Layer 4 of a small transformer language model trained on English Wikipedia (10 layers, counted from 0, width 64). Numbers have three digits each and are written without spaces.
A neuron adds its activation times its output weights to the MLP's output. To switch it off is to set its activation to zero at one token and run the rest of the model.
A neuron's activation on a vector x is SiLU(gate . x) times (in . x), where the dot is the dot product.

Input weights of the MLP neurons that the questions are about. A number n stands for (n - 500) times 0.0013.
n1 gate: 248721598477573741575387566293470396452470718390693433087249480341418588420603280257362267601579401461241467477479488406621545339168456374444655601415520734627671577483399569134463561342308676
n18 gate: 465578604715622614449649540524766352643672405679568602798661390555601368524478446631709619601695649711763437526373671284386453518530600684369515521454424664385324653465634300619612490562513532
n53 gate: 736513473442701563377645554386349210264474643560513471578507555692941317232641270578384672527479418549308400682541508654666646479451276631300617399493478517395342431287400525429399361552233348
n142 gate: 537543570360546508459667578620584513637371332433694562713533442569776445552519559514533642388474554606602506478411543424359299573697572430284348379327514422622491491687779315600429334551503252
n145 gate: 422599377615682516517602469653423416692477546500413535482402424560472445485590470701574503293574476509423425463483537537646391495660494626618421525405673533648492510519345321537253474624269498
n158 gate: 570302405708419480521486620796589655546587485641973589518715527473605566445670511417752388470365371503407903588492722652489083421637596602671318555510533649773487650602347158449399533325713392
n174 gate: 555363427671587553410493311709592323336386513602536399326434540435438682755372582253533545463333379538487441600607553606475487563315581436450454411434615477131253431648315479690439750518727268
n1 in: 439547479522457399330428466337390604691406514231300459572245532382586523359641537530377425491413515714234522582347537461466439318531819427460558476578507519637638539503363319485411540140543102
n18 in: 509390530304443616370577327463734483601437581290492591480502611438583463449604506572455681548395636707507541305552517588537419674206678451412417280447436546705658707357489525411308671370430234
n53 in: 508562472445340601394251700431516680165558595427549413581382471488472351846468568480477503526555533418634554259232396418355436358679538551481579713479328313593592750572423662528578592327387340
n142 in: 408233560541570432313498614483541393449336469746401660435494550520394716366558646573545512576601496496419585388451535557353370484540382706370600501534598728403398572575561455554624419467658564
n145 in: 359508488545307536510406499574446581420467594552352604477419742388545305394352615463351451573519422493541467557414437388585403434359583333434356561394565515523540513492647506504403554337388491
n158 in: 422622405633570498619595548326498316313270438383457246610494388393335510795654465303503326545669491434594546258834540022463827552665339429302758649506821441547569519565399605459793563589544508
n174 in: 662442476476515496502533434619418368291543819592647585459486692520586477434498540521494630457524530635460672443409304784525331472500605323492672563282381643441443631891569421516395505463685618

Output weights of the MLP neurons that the questions are about. A number n stands for (n - 500) times 0.0011.
n1: 167527664339308613335461366373294281425369601354623526322344438399415658328531445378589302644489643684390631635575281482396410569478482255531448844724554399545328682544417406398908210262268443
n18: 449690354397282578653333624492684516583760631469529505401601343479672470644469377351116440807637557387721251676464673454662589673586350665449525393396472551735514360270536737504454797605649591
n53: 276517331466466649388729202415326482564505473726808717465438260528311491308733672498527461584260605517404468536472559728224562595430687208540411536786298508669551383574688279286411401715358473
n142: 629423427392597477495442520627382326548477378484500608406444655705374441269479264439588515625535438271413421635525309432318742694242338815388464551591523788627530521648656633510619552486506458
n145: 501661532583540491398504308478737554548358546611548672442486475558528342334519407377355514522795479507442462328388464461648373460537657492546295393584584575482442306614409393469679410613442373
n158: 586436510567611444298678502499350383472368559526969551525265404450195353636300588509434167440168282515178557645808157304379230416566572476414404822197667594623290498673278455584533559439802416
n174: 512537526631363541394330527416515838734464302530504481666619509325460458552344374551533432775419386430680665396625438269608644640516471645563292687440492239571580462222533556625784374361395710

Each question names a token from some text and the token that comes next. It shows the vector x that enters the MLP there. A number n stands for (n - 500) times 0.0045.

Then comes g, the gradient of the next token's log-probability with respect to the MLP's output, scaled to length 1. A neuron's effect is roughly proportional to its activation times (output weights . g). A number n stands for (n - 500) times 0.00094.

" disc", then "uss"
x: 381494543471406486187611373339417473423461459621287186593446369280452462612369517453617549164402463465512405249309444492520589501407535514460181479612429409401529630633660615547610541550611428
g: 444590578389443372645557430616819482217434530399481506456628655422547376417504675596529600393655503592401193372489607412597677428473761710509509482618592813562553607590387441151314551704605466
Switching off which neuron hurts the next token most? n174

" |", then " prote"
x: 407551561474592720500717504476520769411577321566517444609560644466532559284568304484755601399404419477445480757494428651424609388472400447456450497507494537477500426425510526414399343564535496
g: 479612691794609348409418623465275446470669423553621492368516451506318383395524550486633311507594707511249660398554304520266217720690389449409301635453352557420513725678487507626562400332383580
Which neuron, switched off, raises the next token's probability most? n158

" |", then " N"
x: 418570513489513725520642519510563850392524371470527498562546669460466566327495371524747611406369486462502505741507354622385520369485429451478433553504468605542472430449528497422378364455455464
g: 512460537633646454603433547565350452860630514616695381392545560655447501466557203736633703498611523405429555453294604303609442544637669536899425556616259608671498610349478591306450469587378517
Switching off which neuron hurts the next token most? n158

"Ch", then "rom"
x: 578454540442814216470667220464343517375444571485482612406464487677511358716501343516581445560317496483384454436533357560814425529621412723565290520547576413528606540589513565375429423481500810
g: 522386616462474693528674487517152752327320638471764616183567364406478657572384602347489621304376614621645521505342599589392429414358435448578281462564503410502706480341384530627326738477588518
Switching off which neuron hurts the next token most? n145

" and", then " then"
x: 518594817372405532333455454445498429587493651639537553373455449579352479348759290464749397554623590377485399402562391497558592465474436418458394545446627446638478488506705549595638523548379598
g: 696425648310434413465475659382451427706450595719358504529447636379634530343459396147586436656370335572502591582532537431750458297414641660530507279433494536418456626651472576406629413860795426
Switching off which neuron hurts the next token most? n1

"9", then ".\n\n"
x: 487378429585367389259430583514310514529627756536477516649698419413546592453406649534706558511374435533673360659552509481765459712538467486582435555468430520581524377497416544770452464408482306
g: 721440496769550381522546580549246329728448664428735569589475444497553633538363386379343313276525433500625538555416559275267455379432762433378792522518433412528473694671277451498497428473709326
Which neuron, switched off, raises the next token's probability most? n158

" location", then " ("
x: 668412486576672444440763436542618452321531399632541471586524611529581542497508586274592586252367278466443424508646479521785564637561550552476602694344520373280532372450444527795554458676460671
g: 586396398595457551426696631716568628518645407606537527461577624398175561543262456463264420446638721528482382695513522393385590607366431513471709487479445747422551366584379321408565486843814701
Which neuron, switched off, raises the next token's probability most? n1

" ", then " |"
x: 423501609383347476447538641586323728494514446606487609576517521523482403679474614465674609417313640400467336459469686610435505602375521557542587244502544385495583322587524471402419468181505526
g: 469668389553445309347399658359360581297476222351720442688444497404094377665270370579522482562477554641355503519530481525657748466427539439267534446210435468628412502629339515480722493528551552
Which neuron, switched off, raises the next token's probability most? n158

" ", then "1"
x: 547587595334402556578422531389162553389670566709373586573425583637728506474481616360584654488449790390503268453541594518515561500450495568555582284474533341510553356577494601520363411342425268
g: 726454389546655324373360534487531498585315639739474673574735650519466565588390272340494292623575573542357305259455510693551543581660395530519502477221519613570708455577279402253571306550510283
Which neuron, switched off, raises the next token's probability most? n53

"9", then "3"
x: 602296623456591350625599530465374429457621582526416549593576388522530560394578633478678563501528592468447393733518606502674549655551408655499765446564535432680457249324264581608486563694322281
g: 705510336532511615484371325774481544225437503593553385331494422580452454554534498444440392208214646202519325556560485475524516453441668561304378441558437516475412488730777748513365607716569271
Which neuron, switched off, raises the next token's probability most? n53

"umn", then " of"
x: 351389407565720527457666401444521310327345421581355750599503598351602531556635507517633596278506443466524193534711449432443624497389343529464392676425482493429590295640514597338629410363567389
g: 625570243499641549550745515670460450444363555380441333320667415599382496420537687259440413508340633415585392366456412515505438593425744453336616575323759428391352211508545629395330645678299740
Which neuron, switched off, raises the next token's probability most? n53

"arg", then "et"
x: 230446430513342533436502562604412522450556204253479631797528480386300481551595580610472493410437493355522379385461413466598676324586478517508473736453375538591490490454488688556585592411643413
g: 374487273476453395454698653485275572311612307610662562457244559488427563512455580410386552662421760651498207587345580428330600336656371467613813603634669449476363451746414452382305551537405451
Which neuron, switched off, raises the next token's probability most? n53

"m", then "ouse"
x: 469618592528748774609595370536578495282457446235440321556570492464302516660678464450500624427571731520440483397495376482728791435373529736528565513475580581700500476567526551341574398656380622
g: 676414395428624503567654501411392286590225337508419313390382354393492361540611444563494511529440616683606544407816582414543432611603607451352411566599517819175488538307528306639607459557539848
Which neuron, switched off, raises the next token's probability most? n1